Layer 5 of a small transformer language model trained on English Wikipedia (14 layers, counted from 0, width 96).
A neuron's activation on a vector x is SiLU(gate . x) times (in . x), where the dot is the dot product.
The model reads these tokens: "S" " R" "ac" "ing" " T" "eam" " |" " K" "aw" "as" "ak" "i" " |" " 1" " |" " M" "E" "X" " R" "ich"

The vector x that enters this layer's MLP at each token. A number n stands for n times 0.022.
0 "S": -58 1 -5 53 7 10 -28 46 -46 -18 24 46 50 -16 -31 -5 -26 33 14 7 -4 1 -15 -2 -14 10 4 -30 30 -9 18 17 8 -16 23 60 -4 46 -24 -23 4 7 3 0 -7 -46 -40 -2 -3 7 5 17 -18 -14 -16 24 25 23 7 -3 -6 -20 -6 -20 3 13 -31 7 -26 35 -8 -1 -24 13 -46 18 19 3 61 2 -7 -27 -16 12 -33 12 11 0 21 6 -12 -21 -7 15 9 13
1 " R": -15 -1 18 36 0 -46 2 38 -14 -18 29 16 11 10 -8 -2 46 30 25 16 -25 -12 -34 29 -3 18 -21 -6 7 -15 16 -11 0 23 -52 -21 -18 37 -51 23 -19 -5 -25 3 25 -58 -32 7 6 15 7 25 -39 -11 -23 -4 -7 16 -6 6 -13 27 -6 12 0 31 -21 -2 -10 -1 -5 -2 0 -22 -12 -10 -10 -13 21 -13 -7 -27 21 39 -27 7 6 2 -29 -16 -1 -8 -49 29 5 1
2 "ac": -6 -28 0 4 -16 9 -22 28 -39 -12 -41 13 -5 1 48 -36 2 16 12 43 10 22 -32 6 -13 1 19 -14 60 4 -1 20 -21 6 -19 7 2 3 -18 -4 -7 33 -18 41 -33 -50 -1 0 15 -42 -14 2 -9 -43 -18 11 13 -12 -3 30 -27 9 -13 0 30 -11 -13 -12 20 45 8 -24 4 -35 -25 -3 -9 -11 -17 22 6 -33 -36 -27 9 0 -8 29 -26 -47 -14 -8 -39 56 6 -16
3 "ing": 53 1 1 5 -47 -34 12 11 8 0 -11 8 23 -9 44 -6 31 25 58 0 -31 30 -2 -6 1 36 10 26 16 9 -6 -36 1 -19 -50 12 -1 -37 -24 3 -14 30 -2 -50 -16 -34 -16 2 -23 18 0 25 -7 31 -11 -18 -3 26 18 -25 -18 14 -8 3 9 -7 -17 30 -8 44 -13 -24 2 -1 5 62 15 -26 22 -44 29 6 -8 32 14 16 -16 9 50 -44 -39 -2 -4 2 -39 -7
4 " T": 9 -9 42 15 7 -18 -27 20 -2 2 12 -10 -3 5 -37 16 43 -3 -16 -2 1 -34 11 35 18 6 -11 -14 -32 21 30 -1 -5 2 -16 8 25 5 -10 4 -5 15 11 22 -7 -38 6 13 12 -1 2 14 0 4 -20 -18 -35 -9 3 10 14 25 1 -9 -3 -16 19 24 32 1 -1 -6 -11 8 -46 12 36 -11 37 -1 -4 -87 -16 29 -24 9 60 29 30 -25 6 -15 7 -9 -2 6
5 "eam": -5 8 -26 14 -49 5 4 -8 -36 -6 16 18 10 12 -18 -13 20 27 12 -30 -63 -7 45 10 52 -16 -35 12 -2 30 20 -19 3 -3 -16 -11 -27 -25 -19 -21 -16 -2 -29 58 5 -35 -21 7 -8 -3 -21 65 23 25 -22 18 54 6 -1 1 19 -5 -46 26 5 -23 6 28 22 -6 21 -14 -31 8 0 25 -34 10 6 3 12 -15 -7 -3 -27 16 -6 -44 21 22 -22 -8 -39 -17 -24 -34
6 " |": -2 17 -13 3 9 -10 -88 3 -29 4 13 -3 10 6 -10 -22 27 16 12 -1 -28 15 4 16 5 23 -14 -4 15 -2 -4 -10 -9 17 -51 -39 1 -27 -2 -8 0 18 12 9 5 -30 -39 -5 8 2 11 -5 9 -3 22 7 3 7 -20 2 -21 -9 10 1 18 -20 10 -8 8 4 -12 -9 -15 -9 -4 25 -25 -14 52 -6 7 -12 -5 3 10 14 16 -53 -1 11 -61 21 -20 -15 8 -2
7 " K": -34 -11 -25 16 4 21 -1 28 38 1 22 22 -24 -25 23 9 -15 20 -33 21 -47 -26 -27 23 3 -11 -39 28 0 8 8 -10 1 -2 -7 41 -40 46 -13 1 -29 14 8 -11 -5 -34 -27 32 31 6 31 -29 7 34 8 -17 2 -6 24 0 23 10 6 4 -17 -11 10 -3 24 5 14 -14 7 7 -54 -16 1 -10 46 -5 -4 -73 -25 40 37 1 25 6 -13 -17 -6 9 -11 45 2 1
8 "aw": -33 8 -34 22 1 41 33 4 17 5 -37 30 -2 -26 -21 -49 15 38 -34 8 -9 -11 -13 1 -26 -32 14 37 -27 -5 -30 12 -7 27 -77 -17 -7 -17 -25 -15 27 51 60 -23 -14 -37 -13 0 9 14 6 -35 15 2 3 -33 39 -33 -13 27 30 -20 -18 -13 -2 -12 -5 23 -3 29 10 39 0 -15 -18 13 12 -14 8 11 -7 -7 2 -2 4 9 42 -10 12 -25 -1 31 -4 -19 -16 -3
9 "as": -3 -4 8 35 5 27 1 11 1 -17 -14 14 4 -44 -10 -28 29 -3 -44 27 14 8 -50 7 -24 -57 -10 -40 -15 -15 11 30 -7 5 -55 19 41 28 -15 -3 28 34 28 -12 -11 -46 -15 -1 21 0 10 14 17 0 -35 1 51 -10 -12 -11 3 -6 -31 -12 -8 9 -24 -24 10 -11 12 -7 -37 -12 -11 23 -22 -12 -6 -25 -12 5 -35 -14 65 -4 28 18 -30 -45 -23 0 -12 -30 0 -39
10 "ak": -8 1 -23 30 -6 43 9 -3 -3 -9 -31 49 28 -2 -18 -7 5 13 9 0 -39 7 -71 -4 2 -40 4 7 11 30 -15 -10 -14 12 18 -6 15 15 14 -21 -10 39 25 -1 2 -63 3 -2 14 11 13 -38 10 15 2 -34 14 -19 14 -8 31 23 -45 -9 -18 -20 -37 -16 57 11 16 -17 6 1 -28 14 -44 -1 -32 -19 36 -3 20 20 23 0 5 -12 33 -59 10 1 -16 3 -27 -46
11 "i": -22 18 -11 25 2 -20 1 14 3 38 -31 -3 12 -15 24 7 31 35 -26 -6 -44 11 -43 8 -21 -52 -16 -65 -31 41 18 -28 16 9 -7 9 14 28 -20 -8 11 12 -9 37 -30 -42 8 -12 -49 3 41 -13 31 -28 -21 1 16 -2 17 1 8 26 4 10 -2 -9 -7 -15 4 38 -4 -7 -6 -6 -16 12 -51 -19 5 0 -5 -7 15 0 1 9 -21 -34 28 -19 -15 -7 -19 -7 -24 -57
12 " |": 0 13 -25 5 17 -29 -93 -6 -25 -2 2 -3 7 13 -5 -20 18 26 11 11 -24 4 -5 20 12 13 -11 1 9 -5 -8 -11 -9 11 -48 -32 8 -7 8 -5 2 18 24 8 13 -25 -29 -1 14 0 11 -7 7 -9 22 10 4 5 -24 3 -8 -10 14 1 5 -14 16 -4 17 4 -5 -5 -9 -10 3 22 -25 -9 52 -9 3 -16 -5 7 11 5 15 -68 4 8 -60 16 -9 -2 17 -4
13 " 1": -10 -24 -9 19 24 -62 -26 -39 32 1 15 0 -33 -5 -8 -9 16 32 32 -61 -9 24 64 -2 18 0 7 9 -33 16 14 -3 8 -5 -8 20 0 -15 -29 -3 11 47 6 -7 12 -14 5 25 14 16 5 0 -24 -12 -19 13 33 -4 10 -4 20 -4 33 -18 27 40 9 -7 70 34 1 2 -21 -40 17 -12 -8 -7 -11 -52 31 -30 -22 -7 26 0 2 -28 -13 -16 -34 -34 -2 20 29 -2
14 " |": -6 5 -29 15 11 -16 -93 1 -20 -4 1 -1 1 2 -2 -17 28 33 17 14 -27 14 -13 18 11 33 -6 -7 28 -12 -6 4 -12 -5 -49 -36 7 -2 15 -2 1 16 2 11 8 -8 -25 -6 18 0 0 -9 16 -11 8 15 -5 6 -21 0 -15 -8 1 3 4 -4 16 3 8 -6 5 9 -3 -15 21 21 -16 -15 26 1 6 -14 -1 9 22 5 25 -59 -17 7 -63 11 3 -1 34 -13
15 " M": 4 -9 -16 20 21 0 6 4 -33 -1 3 39 -5 5 9 4 4 9 -10 40 -55 -5 -7 20 20 2 -18 -27 -34 -4 -21 1 10 0 -59 4 21 10 -23 -1 -11 -5 -4 -47 -18 -56 -21 28 38 15 16 21 7 -10 -25 -3 7 2 34 -6 21 25 -11 -8 37 11 9 27 -9 -3 -3 26 -7 8 -34 -20 -11 -12 40 -3 8 -80 30 14 23 -13 24 48 18 -18 7 -5 -9 65 -30 15
16 "E": -28 1 12 35 -28 45 -5 -16 -29 26 1 7 20 1 -12 3 17 -7 -27 -43 -6 1 -34 11 -2 -7 -20 -37 -16 -1 27 -23 23 -5 -57 41 -12 -5 -29 4 11 -10 -44 4 -38 -17 -6 24 -17 5 -18 -30 -5 5 -49 -2 -10 40 9 8 -25 -12 14 -17 45 14 -14 4 2 40 -1 53 26 6 -17 81 -2 -17 -6 -1 -24 -22 33 2 6 -4 1 9 -20 27 -18 2 -53 17 32 9
17 "X": 19 -23 14 25 11 53 4 5 11 20 8 41 22 3 -15 -1 -26 -65 19 -33 -3 16 -33 9 5 -23 -33 -33 -6 -22 35 27 16 -26 22 17 -16 -22 -32 0 7 19 -8 -16 -24 -45 -20 36 16 30 -3 35 28 -1 1 17 26 16 15 -23 -21 -9 6 -26 -1 15 8 3 8 -3 -14 13 -20 -1 -64 50 0 -8 47 -11 21 -22 13 4 29 49 18 3 2 -13 -16 10 -22 -3 -35 19
18 " R": 4 -4 19 40 -3 -35 4 21 -14 -17 26 11 5 9 8 3 48 16 36 13 -36 -4 -47 29 -1 11 -33 -8 -4 0 23 -8 2 15 -36 -17 1 32 -57 14 -3 -10 -27 0 24 -53 -25 22 11 16 1 13 -38 -15 -14 -9 1 14 -14 -1 -7 22 -10 6 -2 36 2 9 -14 -8 -9 2 8 -33 -15 -3 -4 -8 12 9 -6 -33 18 55 -5 11 -1 -2 -23 -13 4 -8 -55 36 -8 -13
19 "ich": -22 -12 32 9 17 12 1 -15 40 12 -4 30 -54 -55 24 14 -23 1 2 -7 -27 21 25 17 0 4 4 -4 38 -28 -17 20 2 -46 -1 -43 -22 4 8 -7 -20 -5 40 -1 2 -32 -12 -8 -37 -4 -10 2 20 20 50 -12 64 -9 19 18 -6 -1 -36 -10 11 -2 12 30 9 15 9 0 -29 -6 -63 59 7 -20 -5 18 12 44 -17 7 37 30 24 4 -37 -1 -15 27 -7 11 -25 10

Each question shows the input weights of one neuron of the MLP. A number n stands for n times 0.0065.

n316 gate: -6 -13 12 -12 19 -3 -1 34 -1 -27 54 23 0 33 1 -4 -22 -18 -43 11 12 -20 1 0 -34 39 12 26 15 17 -1 0 -1 23 23 14 -18 48 17 29 2 -18 -31 -27 -39 20 17 -8 -26 61 22 -7 -14 26 -7 36 -13 -1 -49 -11 -38 47 1 13 2 6 -1 -33 -3 26 -22 -6 -1 35 0 -1 38 53 15 -31 16 -29 22 -18 -23 -45 8 2 7 12 11 16 11 -5 -4 48
n316 in: -47 21 26 40 18 1 -13 17 -4 -6 22 1 7 10 3 8 1 -2 -5 9 -11 -19 35 20 -8 18 -15 5 9 -13 -26 9 26 5 22 34 -21 9 -39 19 -13 -8 3 -22 -4 19 12 10 1 -15 3 20 -4 9 -1 18 -13 21 -30 -7 5 27 -14 -1 6 -9 11 -15 -14 23 -17 -4 37 15 -33 2 -15 -7 25 -52 11 -65 10 -9 -14 -6 6 27 7 -2 -6 3 -28 -14 -5 45
Which token does this neuron like most? 0 "S"

n255 gate: 14 36 9 -1 -27 -24 -6 -43 -28 1 -16 8 5 14 9 13 -13 -27 -15 -7 -6 1 8 -10 14 -8 -2 4 -25 -3 -19 -2 -13 25 1 29 -1 23 -3 23 14 -7 3 -11 4 6 -25 9 -4 -18 -11 19 -25 16 -6 32 -33 5 32 -2 12 -1 26 -9 -37 -2 -26 19 -12 -39 20 -16 -9 -15 20 -5 -35 -25 -4 -20 -17 1 35 -36 -38 -26 -24 -4 -19 3 3 -7 -30 10 -1 5
n255 in: 24 14 10 25 -4 -39 19 1 -27 17 4 29 20 7 -20 4 10 -41 -4 29 4 -4 17 17 15 14 -22 -29 1 17 -22 -20 -11 11 2 18 1 -8 27 -11 -27 -10 4 15 6 21 -21 -12 -14 20 -4 11 -30 -8 0 21 -7 -6 -18 5 -1 -6 -22 -2 10 0 -2 -9 -9 -2 10 -5 37 -22 13 11 -16 -6 17 11 -17 4 7 13 -9 -9 -28 -13 6 -45 -18 -14 21 8 27 3
Its three highest activations, in order, are on tokens 8 "aw", 19 "ich", 7 " K"

n284 gate: -10 -3 25 13 4 -6 -11 -13 3 5 18 -18 19 14 -7 8 22 23 14 11 -50 22 18 -1 24 -2 -23 31 -25 -9 -15 7 -5 -38 -28 27 10 19 11 6 -5 2 4 1 -6 7 -20 8 14 9 9 22 15 3 6 43 -5 32 -25 6 -19 -18 -15 18 -4 -36 16 -10 -22 -2 -11 -15 26 2 11 32 -9 17 -31 -26 9 -35 -6 6 40 26 1 9 -23 -15 -5 26 6 -13 -28 -16
n284 in: 25 15 -16 6 5 -26 -22 23 -16 17 6 20 13 21 25 10 19 15 29 -1 14 -1 22 15 12 19 -14 -22 -30 -58 13 -18 6 -1 -9 -6 26 19 1 8 -3 -29 4 32 19 9 9 -23 1 -13 -5 -24 -22 27 15 16 13 -2 45 31 21 -23 33 -7 -12 -13 9 -22 10 -18 9 3 23 -28 2 0 -9 -26 17 8 10 -4 27 -9 2 14 -2 5 -38 24 12 -8 7 -13 -3 37
Which token does this neuron like most? 14 " |"

n233 gate: 1 0 32 22 -26 -1 21 -2 -14 8 6 -5 5 -3 -27 -9 -17 -25 -15 -9 -8 -22 32 13 -28 18 13 7 -7 -38 11 1 9 -9 -23 2 -1 -1 -12 -11 -5 13 -11 -51 22 7 10 -45 12 -19 9 26 -7 -2 26 14 -8 6 -35 45 -21 -2 2 -23 -11 -37 -7 -16 -11 12 -20 -12 11 38 -13 -31 -18 -24 -36 -29 0 -18 -1 -23 9 -17 9 3 38 -39 -8 -5 -15 -37 8 28
n233 in: 12 -4 13 28 -7 9 17 -2 9 22 11 -26 -10 -28 28 -2 20 -2 -6 -19 -16 5 18 9 5 23 2 3 -17 -15 7 17 -29 -5 2 -15 -11 -6 3 -1 4 7 -21 -23 -23 -17 -58 11 -14 6 13 12 -21 -11 7 -2 -33 7 -12 -14 -8 -11 -28 17 25 1 40 11 27 -4 -8 -12 50 33 -4 16 12 -32 -23 -10 -26 -29 27 -10 13 -36 -18 -7 13 -9 -16 15 1 -3 -35 20
Its three highest activations, in order, are on tokens 3 "ing", 4 " T", 10 "ak"

n209 gate: 29 16 5 -1 7 -7 -4 8 24 -20 -9 -14 -6 3 24 -6 17 9 39 -15 -21 -1 25 34 -6 2 15 17 -29 -18 -15 12 -6 11 -13 -8 4 -18 43 -16 17 11 -5 -23 -15 -2 11 -19 -17 29 -21 12 -4 35 24 -58 58 0 -12 -21 -16 13 -20 -23 1 -6 23 -11 1 -21 51 -37 -2 27 8 18 30 -21 3 -8 -34 6 -18 4 22 34 13 -27 -27 17 -21 -13 11 29 -25 11
n209 in: 23 0 8 -54 -19 -47 0 -12 5 -6 12 6 3 39 -18 2 -9 6 -1 1 18 20 5 22 5 -14 4 23 17 -14 -17 4 -3 1 13 -4 10 37 33 -6 7 16 15 -50 1 -16 -6 -4 -7 11 -8 8 1 32 4 -5 9 21 9 5 -6 35 -3 -51 -18 -13 4 2 6 -20 18 2 12 -13 6 -60 -15 -11 3 -32 -12 11 -19 -10 39 -23 16 10 6 -4 -11 -11 10 -3 -3 36
Which token does this neuron like most? 16 "E"

n341 gate: 18 10 6 -12 -20 -27 -5 35 -16 -21 3 -23 8 21 -26 13 -3 -62 -24 17 41 -23 11 8 -3 65 8 -10 -31 0 9 20 -14 29 -26 46 -51 -13 -14 38 0 32 -1 2 12 7 -11 6 6 5 -1 28 -28 -17 -6 39 15 10 2 14 -43 -7 -26 22 -1 -15 7 -8 -34 -10 15 -19 -17 15 -14 4 -7 7 -19 13 -16 -18 -27 11 -12 -3 1 -16 -3 -5 22 0 -17 -23 54 34
n341 in: 19 5 5 27 27 -13 -2 -9 19 -6 -6 -26 25 -14 -24 14 36 5 -12 -18 -24 -14 40 -9 -35 -22 -11 21 -22 14 -14 5 -15 -36 19 -6 0 -33 10 13 -11 11 14 4 -14 15 -16 7 0 -16 -20 -2 21 -6 -14 19 -43 -30 -2 -14 10 -22 3 -38 -2 2 -23 31 0 -17 -19 5 20 26 -6 9 -18 -17 -1 -37 2 0 -19 -21 4 -4 -5 -9 48 -2 26 -14 -15 -22 -21 -43
Which token does this neuron like most? 4 " T"

n140 gate: -6 -17 -7 22 -2 5 -25 -8 -23 26 27 -14 -17 -38 20 24 0 -15 5 15 -34 13 -7 1 3 8 -17 -27 -39 -2 -15 10 -1 9 10 7 -48 9 -14 7 15 -24 -10 -5 -17 36 -12 -2 25 25 -5 -13 -28 -18 -9 -19 -2 7 -23 4 31 -1 2 12 -15 -36 4 -4 -17 35 1 20 -3 0 8 30 43 -12 -5 25 10 15 9 -3 -13 -22 -28 7 -23 4 14 23 35 -11 8 6
n140 in: -1 2 13 9 -11 5 -1 -5 28 -5 -26 8 -16 -9 -7 -11 3 0 19 9 -10 14 19 -18 -9 -16 18 -8 -5 -28 29 -19 10 5 5 7 -45 7 1 9 -8 -32 -48 -5 -9 -7 -32 7 7 17 -14 3 -2 -20 1 -3 46 -3 -17 -5 -15 30 4 -21 19 -8 11 3 -15 -21 19 11 -5 2 -4 -15 -7 18 -14 8 14 3 -34 -27 -5 -5 10 0 34 -22 45 25 -2 20 -8 -5
Which token does this neuron like most? 12 " |"

n144 gate: -5 44 53 -16 46 64 -16 49 5 -56 -32 -30 1 -20 10 -7 21 33 -43 2 -25 15 16 21 -16 -52 -12 -17 37 50 -6 10 -6 -17 2 35 17 -23 7 23 -13 -4 10 0 40 -59 -24 31 -25 -18 0 12 48 -12 15 -2 -14 28 32 18 9 1 12 -20 -3 -3 -3 -12 25 -15 38 -48 -47 67 14 26 -28 26 -8 -8 -27 22 28 56 -16 0 -11 62 49 26 -28 32 -56 -19 -56 -9
n144 in: 4 -14 -19 18 2 -45 -26 -19 21 57 10 33 18 -7 -1 23 25 -2 27 -57 2 2 -18 3 1 19 -1 4 -16 -12 24 -33 -21 -10 0 -16 16 19 25 -25 27 14 -7 11 -23 22 46 -4 37 -13 -45 -22 -8 51 -27 11 12 13 1 -10 22 -8 14 11 31 22 44 13 9 -9 -34 4 -2 -42 -14 -63 20 -19 -1 -34 76 -17 -35 -7 10 -8 5 -53 -21 2 6 -1 26 28 18 -14
On which token does it fire most, and how strongly? 4 " T", at about 0.32

n376 gate: -2 0 12 -7 12 16 4 2 9 2 -3 -15 -4 -9 9 4 7 -9 -6 -4 5 12 -4 5 9 13 -8 -4 -2 -2 -4 5 5 -8 -3 -13 9 -2 -10 -9 1 -3 -1 -9 14 14 0 3 -9 5 14 7 0 5 8 -7 -7 11 6 -2 -9 8 -1 3 -10 -1 -12 -1 -7 7 4 11 0 22 3 -7 6 -8 -1 19 15 3 8 9 -7 -16 1 8 -9 8 -1 -3 6 4 7 3
n376 in: 1 10 -1 -2 4 5 6 14 5 13 2 4 4 -4 6 7 -2 0 4 1 6 -3 5 2 -7 13 -3 -11 -2 -15 -12 -11 -5 2 -4 1 4 8 -16 -2 3 14 -1 4 3 6 10 -3 -6 -6 3 7 0 -2 5 -2 -13 14 12 8 10 -6 -4 1 -11 -1 -4 -17 -11 14 -3 5 4 3 -11 8 -12 -11 -6 -6 -3 -14 14 -6 5 0 9 3 -16 -6 7 5 -2 -2 1 -8
Which token does this neuron like most? 5 "eam"